Layer 6 of a small transformer language model trained on English Wikipedia (10 layers, counted from 0, width 96).
A neuron adds its activation times its output weights to the MLP's output. To switch it off is to set its activation to zero at one token and run the rest of the model.

Output weights of the MLP neurons that the questions are about. A number n stands for (n - 500) times 0.00085.
n0: 392,494,533,563,473,523,381,442,353,669,533,548,587,339,389,511,393,428,550,720,468,456,470,632,701,546,400,459,403,564,399,418,754,398,671,212,375,367,551,535,412,129,514,425,324,548,471,512,487,299,326,606,463,515,447,345,636,723,597,664,407,461,591,655,537,449,549,318,489,557,560,615,606,302,553,364,559,341,623,541,470,593,619,321,371,459,384,638,455,368,461,493,596,381,549,466
n1: 286,733,565,690,461,517,492,547,603,738,482,451,751,531,633,246,523,486,598,768,416,642,498,480,750,234,453,512,461,632,460,431,351,523,622,515,624,480,439,307,439,529,631,464,409,451,767,333,466,628,520,479,448,750,665,558,515,688,473,325,629,240,343,336,487,375,492,285,300,300,628,674,476,604,232,677,608,625,520,610,538,443,582,402,706,619,363,366,318,326,588,354,448,409,469,563
n11: 342,403,580,391,284,627,454,584,549,531,383,447,572,192,503,456,275,412,718,557,715,532,333,145,545,472,370,449,643,433,590,528,377,445,412,522,689,393,664,658,389,662,347,719,501,506,700,431,631,559,591,355,425,426,659,589,506,656,497,317,515,265,458,669,416,659,266,567,441,547,487,325,398,577,552,417,318,608,523,231,461,642,743,640,482,751,616,519,282,418,589,578,275,363,412,674
n14: 318,484,295,550,539,444,447,571,408,316,598,275,332,495,631,491,476,541,540,663,539,481,363,493,402,350,487,757,523,537,544,585,550,673,414,530,467,375,451,503,448,604,395,553,599,350,509,362,664,596,655,460,524,659,395,370,402,371,525,583,540,565,538,449,608,619,301,485,720,478,606,321,431,439,438,442,557,674,573,455,494,568,507,476,611,343,547,592,328,522,448,669,659,510,691,480
n49: 395,206,569,357,468,584,447,543,478,562,489,544,664,682,586,447,220,582,573,617,742,414,584,411,496,675,520,481,577,525,531,490,372,478,374,662,453,624,638,368,543,323,439,489,704,584,352,264,448,516,740,461,726,648,613,345,520,491,735,575,395,486,475,469,473,566,388,311,508,413,423,605,567,454,305,323,419,478,549,579,726,391,476,698,665,452,685,401,406,511,202,275,472,522,496,405
n55: 311,431,535,504,451,307,487,749,688,555,521,787,457,558,544,494,425,521,664,521,660,554,524,398,604,503,419,559,636,271,435,489,554,342,525,578,496,348,635,220,559,598,475,674,429,694,499,621,635,554,536,427,384,527,551,551,510,448,419,446,484,629,241,462,577,376,473,459,535,510,594,419,518,511,651,411,615,487,451,655,706,374,565,599,673,370,536,374,481,404,568,629,347,430,392,403
n97: 570,535,609,632,437,496,460,333,415,380,548,223,663,467,399,486,637,323,540,533,373,468,363,569,492,499,469,324,385,620,502,587,679,505,505,363,595,442,591,346,436,563,451,560,604,281,542,525,840,345,525,357,145,563,660,491,500,531,505,380,662,632,528,438,426,534,463,378,538,538,660,470,592,506,517,592,489,765,298,567,500,448,228,469,360,641,628,367,284,583,584,464,357,445,257,481
n122: 594,539,273,522,751,540,464,259,244,385,426,617,500,372,535,541,486,576,300,252,613,642,203,375,463,775,288,309,408,557,605,524,359,506,512,501,599,491,290,563,552,277,426,552,460,626,505,500,408,470,558,432,364,571,437,469,532,548,735,759,506,567,466,274,327,485,616,580,535,830,650,395,685,27,562,579,551,448,279,518,450,604,540,673,468,696,521,543,440,333,593,453,667,587,655,572
n148: 775,553,360,616,458,305,486,513,695,457,692,500,480,595,609,421,331,602,530,551,341,491,305,627,409,477,657,300,374,279,489,497,322,614,393,623,640,550,556,600,563,393,725,656,285,237,203,506,373,252,664,511,526,611,494,581,592,463,230,580,527,485,446,544,619,440,516,362,584,496,642,591,765,433,563,244,422,534,654,381,626,530,589,612,636,544,361,365,394,397,599,435,321,459,478,623
n175: 379,694,677,389,625,520,473,521,556,825,507,459,500,712,492,422,672,658,482,569,625,460,531,541,574,403,444,464,328,625,451,665,269,398,445,487,479,402,397,146,468,487,416,446,437,409,637,527,627,322,387,475,618,694,539,476,462,426,636,357,476,543,478,676,531,658,315,400,545,216,612,291,387,610,530,395,623,494,372,408,260,481,563,450,333,635,458,311,336,541,415,231,501,485,579,407
n222: 572,611,501,568,517,594,481,307,314,583,470,607,571,365,572,371,501,829,404,476,360,550,290,653,484,485,285,499,512,393,561,117,464,536,674,527,618,592,452,632,702,346,539,506,671,622,502,538,598,568,506,622,378,740,386,560,306,560,312,532,645,521,613,377,474,468,478,368,343,544,612,701,513,525,298,308,270,473,404,378,619,340,202,517,622,593,549,580,414,609,711,423,428,318,512,607
n224: 348,172,542,497,617,401,725,338,685,448,481,622,729,372,408,267,685,450,653,645,426,440,584,619,613,474,560,444,387,484,539,515,542,585,431,466,641,550,496,533,331,647,506,580,509,560,407,545,444,389,456,657,296,467,622,528,516,460,483,465,588,447,574,645,708,507,351,634,360,728,666,300,580,567,474,704,629,475,731,417,389,459,391,622,689,496,693,373,456,527,497,710,512,416,405,823
n226: 656,310,470,621,365,543,538,436,442,361,209,469,624,364,497,291,503,441,419,711,378,551,478,559,510,583,172,446,515,439,651,410,394,479,621,737,597,578,820,494,468,575,153,502,477,611,300,370,398,558,465,782,339,669,479,385,279,334,539,278,288,495,571,527,472,567,369,667,684,546,546,533,636,530,485,411,690,479,442,455,399,558,598,239,415,487,498,462,504,558,462,555,565,548,554,571
n228: 368,835,521,507,528,714,614,454,691,542,447,288,689,574,449,413,704,386,540,413,435,500,363,476,232,551,484,528,553,570,643,377,541,452,268,677,389,461,502,327,594,415,240,525,432,319,411,547,779,513,540,390,658,602,656,477,535,402,490,449,542,438,300,461,618,449,259,519,377,450,330,545,469,381,272,464,369,453,550,557,636,352,335,410,591,390,494,695,547,306,275,653,411,512,543,478
n240: 564,271,471,457,500,396,424,528,357,453,360,445,570,511,468,607,406,457,585,501,356,377,680,402,645,362,303,241,536,373,464,642,680,404,268,302,352,477,493,432,680,386,387,523,640,399,571,233,355,514,474,323,281,562,390,517,557,355,395,293,549,600,680,340,529,688,559,597,399,648,352,493,480,623,657,759,426,657,323,441,571,699,407,394,577,692,251,183,683,582,466,293,360,542,407,426
n252: 326,398,454,515,590,424,726,529,418,429,421,499,280,444,385,703,428,380,510,482,284,597,657,480,664,660,713,522,572,816,647,424,523,317,544,621,477,359,556,503,326,407,638,654,482,323,357,538,420,626,538,683,655,763,766,508,440,504,487,559,329,220,530,466,461,522,592,174,266,431,321,445,471,520,584,582,290,565,799,335,528,524,707,433,574,413,612,379,438,578,474,508,485,529,624,545

Each question names a token from some text and the token that comes next. It shows the activations a of the neurons there, in the order above. A number n stands for (n - 500) times 0.016.

Then comes g, the gradient of the next token's log-probability with respect to the MLP's output, scaled to length 1. A neuron's effect is roughly proportional to its activation times (output weights . g). A number n stands for (n - 500) times 0.00096.

"y ", then "star"
a: 487,477,506,725,500,512,484,294,627,392,504,497,503,496,482,500
g: 611,426,589,503,562,522,477,470,538,626,431,484,412,573,520,560,612,612,774,445,494,459,667,386,630,194,529,636,482,494,539,647,466,547,578,577,529,332,623,499,383,674,544,718,497,417,529,534,516,479,709,673,578,562,500,411,607,466,419,330,508,277,445,550,349,476,505,554,473,496,316,558,606,585,544,441,644,576,647,665,572,413,574,239,639,553,692,451,509,550,544,521,424,497,409,335
Which neuron, switched off, lowers the next token's probability most? n122

"9", then "0 "
a: 477,497,490,506,548,501,473,499,489,503,500,530,504,505,502,501
g: 522,177,436,507,497,659,531,385,611,610,576,530,348,481,411,684,393,539,496,660,524,608,496,489,543,730,572,413,451,312,579,669,616,429,531,454,485,566,658,564,443,565,547,410,731,638,603,380,519,344,592,530,569,492,712,456,289,392,534,426,489,365,534,586,560,547,431,417,649,721,394,468,664,566,599,560,474,491,391,374,585,373,483,661,464,426,488,444,406,394,653,565,602,471,488,603
Which two neurons, each switched off alone, lower its probability most, in order? n49, n224

"ó", then " "
a: 521,499,505,494,509,521,498,504,491,624,449,498,505,498,497,518
g: 370,482,422,585,525,596,456,415,480,559,481,299,385,277,345,635,559,568,418,507,719,430,512,423,481,598,338,365,494,551,504,490,436,584,736,590,427,532,475,462,521,489,432,547,408,542,528,375,503,367,450,575,425,476,401,240,596,538,500,529,560,527,622,669,590,530,336,596,488,494,487,691,548,667,534,443,564,293,477,691,281,645,541,642,430,408,406,734,522,542,372,328,635,635,603,427
Which neuron, switched off, lowers the next token's probability most? n175

"e", then ")."
a: 476,499,485,502,496,497,475,500,494,502,504,467,488,553,338,499
g: 322,524,630,557,531,542,307,617,462,510,491,458,595,551,451,498,658,571,443,411,441,453,362,531,586,273,419,577,668,719,602,350,481,484,558,607,545,408,512,445,395,326,547,632,443,354,435,543,427,251,756,569,647,221,495,626,440,501,606,591,494,548,505,452,573,568,411,342,517,548,754,377,527,534,538,479,390,381,464,506,417,470,586,533,576,624,669,458,364,367,439,317,450,494,544,395
Which neuron, switched off, lowers the next token's probability most? n240

"pl", then "ay "
a: 500,498,435,501,498,501,506,533,482,502,503,273,348,506,503,497
g: 467,533,560,514,634,412,515,300,545,431,268,333,414,513,605,586,602,593,641,541,592,507,516,509,473,228,379,601,553,436,585,444,548,370,511,483,502,400,636,522,381,593,681,359,653,600,746,710,320,438,332,538,552,432,507,607,495,764,364,445,469,468,574,560,476,441,447,496,285,507,524,377,546,579,441,431,594,658,478,734,607,500,496,562,527,525,580,389,357,359,526,490,652,459,578,466
Which neuron, switched off, raises the next token's probability most? n224

"F", then "if"
a: 502,516,517,499,487,500,506,477,499,502,505,500,481,674,477,486
g: 541,473,613,572,505,725,493,552,476,610,562,451,517,683,393,520,731,375,579,737,714,351,440,489,565,618,470,543,526,437,675,489,355,508,485,330,701,311,486,560,439,485,426,604,688,601,453,580,578,585,538,562,454,476,509,660,482,493,416,616,469,426,554,585,325,567,353,529,658,467,554,495,564,602,428,431,648,511,473,369,462,294,481,650,427,216,696,383,472,504,402,547,343,523,507,564
Which two neurons, each switched off alone, lower its probability most, in order? n228, n240

"en", then "k"
a: 502,497,499,499,487,489,500,500,505,500,347,498,593,498,498,494
g: 498,470,391,575,494,656,465,408,603,684,638,538,486,708,556,591,303,330,470,626,730,623,558,536,513,446,436,431,334,543,299,512,415,549,504,466,664,386,643,432,338,490,484,423,507,655,531,335,405,587,419,538,528,444,682,460,584,480,440,376,480,622,314,456,359,374,532,516,522,404,737,470,527,672,499,626,503,617,472,415,580,721,486,370,610,616,598,554,574,659,484,663,554,670,511,512
Which two neurons, each switched off alone, lower its probability most, in order? n222, n226

"s", then "til"
a: 503,494,494,499,497,503,506,486,491,511,514,518,489,501,478,504
g: 422,594,621,560,584,537,512,391,565,576,471,513,717,551,388,427,702,700,244,580,747,423,579,591,595,446,404,383,548,557,508,683,351,401,284,446,380,556,503,583,400,568,688,475,560,602,603,507,399,511,464,465,592,484,524,458,499,642,657,390,493,291,479,536,474,465,672,522,502,478,485,389,444,525,504,605,361,481,662,555,307,847,482,514,500,425,546,584,582,541,573,528,520,350,407,597
Which neuron, switched off, lowers the next token's probability most? n224

"N", then "ath"
a: 503,501,398,499,507,499,522,476,499,492,510,498,456,496,498,507
g: 495,426,440,437,502,483,409,192,387,447,562,448,521,439,436,465,544,421,335,508,539,481,443,476,506,640,650,351,395,288,504,492,624,663,480,231,526,590,370,441,612,492,667,428,523,468,455,676,230,544,405,485,419,549,413,437,428,641,533,453,523,448,528,537,607,468,730,598,332,559,437,525,734,408,409,556,405,493,692,562,463,497,471,556,514,584,574,375,482,605,389,620,231,350,574,571
Which neuron, switched off, raises the next token's probability most? n122

"| ", then "6 "
a: 420,189,500,506,520,540,488,506,516,503,501,500,496,611,505,498
g: 529,550,639,559,459,389,329,404,354,487,554,240,321,633,539,518,573,596,501,575,540,534,555,492,684,500,454,689,648,384,463,472,461,465,548,572,580,469,491,424,275,614,452,436,526,528,370,509,529,483,498,589,335,444,504,402,420,462,651,316,522,481,371,581,489,528,397,572,620,619,429,643,507,458,638,499,739,422,359,374,257,679,452,556,546,447,566,459,325,508,762,366,722,590,570,522
Which neuron, switched off, raises the next token's probability most? n228

"| ", then "8 "
a: 446,438,501,491,521,513,502,664,526,500,501,496,564,507,493,495
g: 494,640,648,527,462,398,351,421,453,518,418,310,372,619,597,380,558,523,461,501,591,513,507,392,692,421,326,690,602,290,519,335,544,476,581,506,530,529,405,434,484,631,565,375,417,497,394,491,584,610,545,601,427,343,399,421,534,518,621,319,579,392,426,566,420,512,368,663,618,574,453,610,478,517,576,500,748,505,308,345,212,716,527,567,545,381,622,585,373,606,610,377,568,501,569,469
Which neuron, switched off, lowers the next token's probability most? n226

"| ", then "4 "
a: 433,141,500,512,489,515,488,507,514,503,500,499,492,559,511,502
g: 578,509,569,539,465,470,396,480,304,443,558,310,427,520,464,543,489,539,556,561,484,507,540,474,679,533,485,694,619,485,439,474,436,424,535,730,619,518,501,418,340,576,419,372,604,574,427,525,464,389,504,670,278,404,560,301,453,384,560,333,521,497,412,565,513,597,476,492,622,701,374,664,463,382,552,473,763,376,389,362,354,582,446,564,593,427,465,465,358,505,769,319,737,630,521,597
Which neuron, switched off, raises the next token's probability most? n228

"the ", then "F"
a: 489,526,496,498,496,473,619,485,515,416,497,496,500,488,495,500
g: 504,366,487,452,626,337,582,580,489,589,361,614,526,372,637,466,539,469,484,625,594,584,421,312,527,813,471,427,532,582,555,289,511,591,577,419,354,440,635,465,348,650,323,443,563,579,737,499,504,543,404,452,469,471,441,326,548,487,557,553,452,317,734,407,441,545,573,599,395,563,625,270,476,696,393,505,469,408,549,605,548,577,581,516,615,551,320,556,433,451,436,583,311,506,345,424
Which neuron, switched off, raises the next token's probability most? n97

"| ", then "Ar"
a: 498,511,500,606,508,520,509,511,523,504,493,502,631,492,496,488
g: 410,454,322,529,566,470,590,590,591,693,362,684,685,408,413,500,432,550,417,571,518,519,599,723,438,528,609,293,392,454,613,674,426,531,401,575,469,440,579,565,604,450,396,647,382,485,571,504,647,496,517,381,387,479,251,587,428,426,512,462,590,482,443,416,522,501,599,271,362,390,526,370,480,398,569,496,419,581,530,383,797,395,468,435,516,448,413,479,568,318,451,713,377,276,493,562
Which neuron, switched off, raises the next token's probability most? n226

"enn", then "y "
a: 502,497,496,498,500,514,493,512,499,515,509,516,456,535,494,498
g: 477,608,786,365,486,585,390,331,440,570,516,486,494,429,707,596,371,400,450,438,400,401,433,621,432,307,554,476,547,278,467,441,639,494,362,388,328,402,492,546,529,628,613,315,497,617,480,446,405,422,365,458,572,469,584,380,603,629,650,575,647,497,511,479,647,421,503,481,383,512,550,499,448,664,515,467,587,612,488,517,733,779,548,460,438,612,581,569,566,592,542,707,558,432,527,287
Which neuron, switched off, lowers the next token's probability most? n226

"8", then "."
a: 525,506,494,496,497,744,477,500,500,478,499,492,501,594,485,495
g: 420,575,331,522,602,299,498,674,541,537,696,613,583,530,478,469,584,406,555,496,620,472,647,386,481,532,540,553,453,657,484,638,487,492,284,394,563,490,543,502,564,476,429,556,657,621,625,616,439,358,679,424,542,435,325,524,754,653,453,493,505,488,576,509,710,539,489,528,538,248,639,317,595,435,597,358,398,535,484,613,563,428,469,773,309,547,546,456,526,476,695,559,367,556,507,378
Which neuron, switched off, lowers the next token's probability most? n55

"at", then "s "
a: 467,500,503,509,506,510,498,503,501,561,496,500,501,504,500,485
g: 496,546,663,514,464,554,460,423,379,701,502,408,454,525,517,540,356,363,372,576,454,558,443,643,554,394,373,536,692,142,413,561,330,535,720,395,229,523,531,473,585,346,455,603,419,375,496,623,567,354,448,616,513,640,439,456,552,435,574,510,320,539,497,613,444,698,522,601,295,523,454,417,510,529,428,505,548,495,549,427,435,245,454,508,370,599,390,352,608,580,586,362,463,480,469,433
Which neuron, switched off, lowers the next token's probability most? n175

"0 ", then "| "
a: 711,496,484,507,500,624,235,506,500,482,493,504,516,618,486,490
g: 560,604,586,529,408,444,506,543,366,500,308,641,553,608,416,568,390,401,481,573,341,583,546,509,421,518,435,623,391,305,288,382,266,775,476,536,587,464,294,592,502,615,461,304,687,622,610,426,658,515,670,490,631,626,505,485,567,512,441,612,548,583,590,488,517,489,312,580,494,640,585,430,658,474,560,612,496,410,716,531,636,624,491,493,421,583,416,684,486,649,425,539,543,446,389,583
Which neuron, switched off, lowers the next token's probability most? n97

"el", then "li"
a: 360,493,503,483,488,486,499,493,507,505,413,501,495,506,504,505
g: 492,531,386,377,500,418,531,634,597,495,420,324,682,714,355,587,359,557,544,415,617,630,461,476,404,344,652,473,462,589,600,667,540,400,504,590,559,655,534,523,461,406,760,510,585,487,411,547,779,537,482,592,602,362,533,588,527,462,706,670,413,566,454,455,325,497,605,589,533,331,502,662,370,567,484,562,627,339,458,581,353,343,558,582,475,675,491,364,456,557,592,586,594,400,613,578
Which neuron, switched off, lowers the next token's probability most? n0

"1 ", then "|"
a: 534,523,499,495,492,720,466,486,506,544,501,501,383,828,498,511
g: 520,512,474,528,502,499,488,547,482,455,475,317,596,300,616,457,650,371,543,497,607,366,416,522,479,332,547,263,453,728,676,515,671,276,591,450,475,594,702,399,616,467,600,579,352,486,435,408,260,384,450,573,543,502,354,662,487,579,495,502,476,661,435,466,537,513,466,378,479,371,558,263,440,657,604,368,573,542,370,627,441,357,479,321,557,437,587,546,369,449,423,587,366,575,563,643
Which neuron, switched off, raises the next token's probability most? n226

"el", then "le "
a: 502,502,485,477,499,487,498,501,497,501,109,500,217,477,499,517
g: 428,593,671,350,581,688,649,540,546,438,393,458,459,459,280,188,497,553,583,517,575,332,643,548,522,494,602,514,427,412,524,471,401,520,414,610,576,654,720,561,431,541,359,340,399,333,592,466,388,298,625,504,509,470,625,465,588,497,539,607,520,376,376,563,539,471,359,400,324,570,545,280,418,501,414,533,688,397,560,660,515,389,410,510,471,627,555,290,348,518,610,540,432,551,539,495
Which neuron, switched off, lowers the next token's probability most? n222

"age ", then "of "
a: 486,520,510,539,500,424,490,500,486,527,504,500,511,501,495,500
g: 545,588,580,477,504,377,526,629,476,690,651,440,527,463,395,668,425,530,487,646,521,634,454,526,478,460,489,634,369,483,395,488,374,533,572,385,519,402,421,434,509,308,765,190,552,597,593,562,445,388,528,616,525,609,584,391,466,400,521,568,548,410,395,425,447,514,437,219,270,288,396,414,371,545,446,500,382,477,511,411,444,646,541,722,508,451,485,657,535,299,526,376,589,671,490,537
Which neuron, switched off, raises the next token's probability most? n226

"or", then "ies"
a: 465,493,493,496,505,486,509,491,501,507,507,515,505,763,481,501
g: 586,489,485,607,417,640,425,555,301,721,627,583,608,444,578,540,596,518,537,396,358,519,401,394,512,508,412,633,645,498,602,436,606,508,608,584,502,425,595,315,568,327,228,504,477,570,501,566,408,406,516,652,516,314,442,727,267,577,469,494,452,586,462,528,516,494,560,473,213,452,581,547,399,495,511,530,366,446,560,394,520,749,631,584,567,706,348,386,542,491,487,675,352,460,521,482
Which neuron, switched off, lowers the next token's probability most? n228

"Russi", then "f"
a: 381,495,533,41,500,508,487,496,500,499,490,426,510,493,499,499
g: 552,495,373,536,601,758,541,382,542,450,520,454,502,629,511,443,586,310,565,467,541,214,636,437,470,557,546,626,607,416,661,648,408,509,414,702,472,409,345,489,388,607,299,487,352,581,364,616,502,674,639,496,457,643,482,634,525,646,406,405,401,595,517,511,500,571,588,438,601,344,624,355,375,529,492,579,722,361,503,354,518,587,533,657,606,414,631,507,579,631,627,609,432,395,521,546
Which neuron, switched off, raises the next token's probability most? n14

"th", then "ings "
a: 502,495,403,498,555,495,493,497,500,494,500,503,496,493,501,517
g: 675,669,733,328,501,504,257,567,520,615,517,402,486,578,584,717,214,569,679,572,673,369,449,527,569,692,345,617,541,403,354,496,577,603,564,568,543,387,502,258,470,461,631,405,453,460,501,406,501,459,657,415,591,492,518,509,526,495,326,324,522,481,620,512,436,491,397,457,455,541,665,350,476,489,542,524,577,504,646,420,469,401,508,398,533,612,594,548,241,446,619,543,537,497,415,543
Which neuron, switched off, lowers the next token's probability most? n49

"it", then "t"
a: 351,488,538,513,501,499,502,506,491,509,514,519,497,503,500,507
g: 585,567,579,623,518,655,528,658,455,438,487,525,386,654,590,297,428,508,327,494,634,555,561,468,578,409,461,366,487,425,369,576,480,433,446,553,719,443,485,612,590,537,305,301,440,452,518,552,498,671,535,460,508,659,335,491,548,504,329,553,502,383,380,595,388,524,494,421,277,563,728,542,492,339,458,310,587,486,608,574,477,552,380,480,546,310,483,392,521,579,100,573,509,515,535,537
Which neuron, switched off, raises the next token's probability most? n11

"es ", then "that "
a: 511,507,500,508,503,503,493,414,543,598,501,486,505,504,507,499
g: 505,521,641,606,641,522,377,534,581,302,401,545,475,419,680,322,530,465,364,565,624,611,495,496,549,461,489,416,624,375,564,498,612,348,556,538,589,453,382,451,558,475,579,473,457,774,502,466,645,676,530,466,580,661,601,659,403,542,592,666,532,649,527,485,627,582,438,359,716,357,416,550,290,591,581,377,569,381,385,568,536,647,596,488,555,465,737,441,306,381,455,376,457,375,467,348
Which neuron, switched off, lowers the next token's probability most? n175

"chang", then "e "
a: 491,485,500,531,416,503,500,482,526,503,501,550,500,484,498,703
g: 367,502,549,479,520,422,572,505,453,351,449,519,543,512,595,508,470,826,386,466,473,525,309,492,472,420,384,421,447,575,615,664,521,579,714,349,407,526,481,510,509,430,421,655,408,421,606,637,398,523,309,485,468,554,598,429,639,554,524,692,458,569,529,485,625,352,445,491,452,538,493,528,467,442,531,505,592,894,556,638,294,639,518,623,462,325,511,697,377,463,577,719,371,469,592,483
Which neuron, switched off, lowers the next token's probability most? n49

"d", then "a "
a: 526,450,490,501,467,491,497,499,511,492,501,495,500,479,493,502
g: 598,477,552,593,621,597,474,458,445,549,445,612,401,431,554,462,322,563,597,387,455,448,374,650,403,687,518,519,382,357,438,407,496,393,492,388,462,272,699,425,634,578,487,375,530,399,567,345,432,534,628,454,766,287,551,398,510,525,346,568,511,362,519,566,570,507,480,632,698,643,425,583,616,414,498,637,531,630,384,634,576,364,447,450,556,252,563,520,551,474,344,251,580,456,396,568
Which neuron, switched off, lowers the next token's probability most? n1

"| ", then "5"
a: 494,514,500,624,505,423,507,498,497,506,497,508,557,490,497,495
g: 604,477,829,405,732,526,382,487,512,513,501,340,390,735,768,683,671,581,403,609,391,495,552,692,454,293,472,571,461,494,532,454,436,476,535,390,518,416,451,542,494,517,433,526,519,382,390,362,377,530,517,429,371,718,405,407,457,647,476,473,566,453,399,494,548,534,461,367,588,382,540,449,630,493,592,450,347,500,483,415,607,500,522,582,299,506,502,482,544,681,503,230,548,652,518,478
Which neuron, switched off, lowers the next token's probability most? n55

"4", then "19 "
a: 517,493,504,504,480,496,498,487,607,504,503,518,493,691,497,502
g: 580,564,247,572,405,323,507,416,481,602,499,389,744,418,386,451,465,408,489,410,564,563,335,382,558,473,543,736,470,492,415,563,375,608,606,497,323,524,551,444,412,465,437,561,439,589,633,550,406,448,636,561,717,549,530,622,455,625,467,455,463,513,443,489,374,470,416,515,737,599,215,502,480,601,443,595,722,495,390,463,351,423,459,608,606,489,531,499,685,571,680,501,443,352,489,266
Which neuron, switched off, raises the next token's probability most? n148

"ard", then "en "
a: 415,472,499,520,505,484,492,497,500,514,499,489,500,503,500,434
g: 665,577,780,359,430,522,477,269,561,496,413,483,458,348,349,247,578,361,572,557,525,501,529,640,541,355,505,625,460,448,541,481,515,581,493,400,354,620,627,437,393,586,802,424,465,544,529,513,408,517,365,613,455,470,391,511,459,465,395,727,490,541,615,538,301,429,415,645,505,600,551,377,607,542,390,600,478,688,455,387,275,551,425,588,570,639,410,465,501,527,620,569,578,658,508,564
Which neuron, switched off, lowers the next token's probability most? n252

"g", then "row"
a: 505,499,510,504,679,500,486,500,480,497,499,505,487,501,504,491
g: 558,565,705,518,490,398,501,389,524,476,419,272,589,613,319,602,461,585,288,640,341,512,510,573,474,492,567,440,555,343,512,639,462,480,333,639,431,563,611,427,478,480,560,523,549,549,357,304,380,638,583,410,657,634,451,389,403,514,419,320,504,544,370,330,499,686,560,379,335,588,483,452,616,437,503,529,573,364,503,516,621,554,597,499,452,746,555,484,353,471,720,340,316,567,496,352
Which neuron, switched off, lowers the next token's probability most? n49

"| ", then "J"
a: 483,80,497,524,486,487,487,483,513,482,500,495,490,659,505,504
g: 506,450,442,415,610,485,654,652,637,484,436,719,598,545,459,448,327,466,422,566,496,503,488,396,256,414,571,300,359,598,424,468,581,424,508,400,410,544,604,509,663,439,536,587,380,439,680,509,484,596,406,417,582,570,331,636,587,441,383,688,400,448,617,430,421,492,533,532,409,395,593,336,507,591,440,579,312,561,564,739,583,462,577,505,501,686,487,575,714,551,394,747,339,321,475,525
Which neuron, switched off, lowers the next token's probability most? n228

"| ", then "M"
a: 488,180,498,506,510,559,453,487,517,501,501,497,492,692,511,503
g: 428,517,511,425,625,497,610,610,643,611,447,664,546,479,584,423,299,335,458,514,455,462,475,368,316,480,639,335,363,523,516,393,585,394,405,342,490,577,606,457,637,447,503,595,394,562,607,563,436,530,529,414,550,654,343,496,600,469,389,570,456,532,636,442,404,470,592,483,471,363,725,389,510,672,375,619,401,619,643,629,614,477,575,484,470,691,524,693,650,492,310,803,340,420,482,443
Which neuron, switched off, lowers the next token's probability most? n228

"star", then "ted "
a: 639,500,507,503,508,502,503,509,481,508,496,501,513,502,510,498
g: 445,287,429,544,528,530,470,464,417,432,379,577,667,561,289,495,571,418,509,612,395,508,545,303,433,581,477,439,525,555,441,466,218,615,230,332,526,414,490,462,598,506,532,294,489,551,293,521,633,711,446,550,586,327,501,562,372,438,440,455,573,413,421,412,462,648,448,501,358,534,344,400,436,499,535,483,644,506,417,691,245,440,544,362,407,442,661,399,609,482,429,366,381,592,489,574
Which neuron, switched off, lowers the next token's probability most? n148

"United ", then "States "
a: 600,502,490,272,518,496,503,517,500,435,482,494,462,503,499,509
g: 585,549,760,473,319,439,529,470,449,765,525,330,540,413,587,541,432,515,519,529,524,531,467,441,627,500,469,539,519,483,524,558,467,537,419,460,436,544,271,513,474,527,495,777,436,557,453,536,416,388,546,489,332,343,613,538,559,542,531,456,403,543,430,382,520,402,347,602,287,832,303,717,582,392,519,671,470,385,384,444,568,500,482,435,554,389,459,540,436,548,340,435,639,218,493,523
Which neuron, switched off, lowers the next token's probability most? n14

"kn", then "oc"
a: 500,473,502,494,503,508,507,505,498,500,500,503,565,491,504,493
g: 507,353,949,472,611,425,352,476,477,368,426,449,710,597,535,581,564,565,549,556,540,488,511,510,492,385,572,481,463,351,484,524,435,568,402,412,460,553,350,543,472,608,480,539,558,742,459,458,599,568,261,552,541,399,573,573,684,585,490,491,495,365,478,485,445,437,619,543,475,657,386,584,573,600,376,487,492,403,483,428,600,791,531,410,451,583,472,557,519,525,552,566,590,394,402,837
Which neuron, switched off, raises the next token's probability most? n226

"| ", then "5 "
a: 426,215,500,507,504,501,482,512,517,505,500,500,497,605,507,499
g: 533,566,610,569,484,468,365,459,328,455,586,267,335,589,519,505,553,579,527,583,511,532,544,456,678,504,463,666,657,397,393,486,453,424,556,595,577,474,500,460,319,590,449,405,571,540,424,500,501,439,512,613,323,435,522,381,405,433,669,297,522,467,377,565,512,555,418,524,653,620,405,657,519,446,650,466,750,421,356,374,238,646,421,555,568,456,530,483,339,530,783,353,730,608,553,537
Which neuron, switched off, raises the next token's probability most? n228

"be", then "ach"
a: 496,508,497,450,502,474,496,509,482,491,499,533,495,499,505,495
g: 345,558,400,449,637,115,558,660,432,402,577,298,400,549,520,677,564,460,687,641,500,594,491,473,530,225,510,454,417,466,393,478,544,394,614,506,554,386,392,537,568,660,590,249,538,592,563,366,343,504,554,354,418,459,520,505,556,449,492,608,423,509,530,596,416,619,550,587,399,501,493,438,451,479,368,590,414,472,490,585,376,533,563,621,652,502,273,415,431,596,584,381,397,328,464,613
Which neuron, switched off, raises the next token's probability most? n14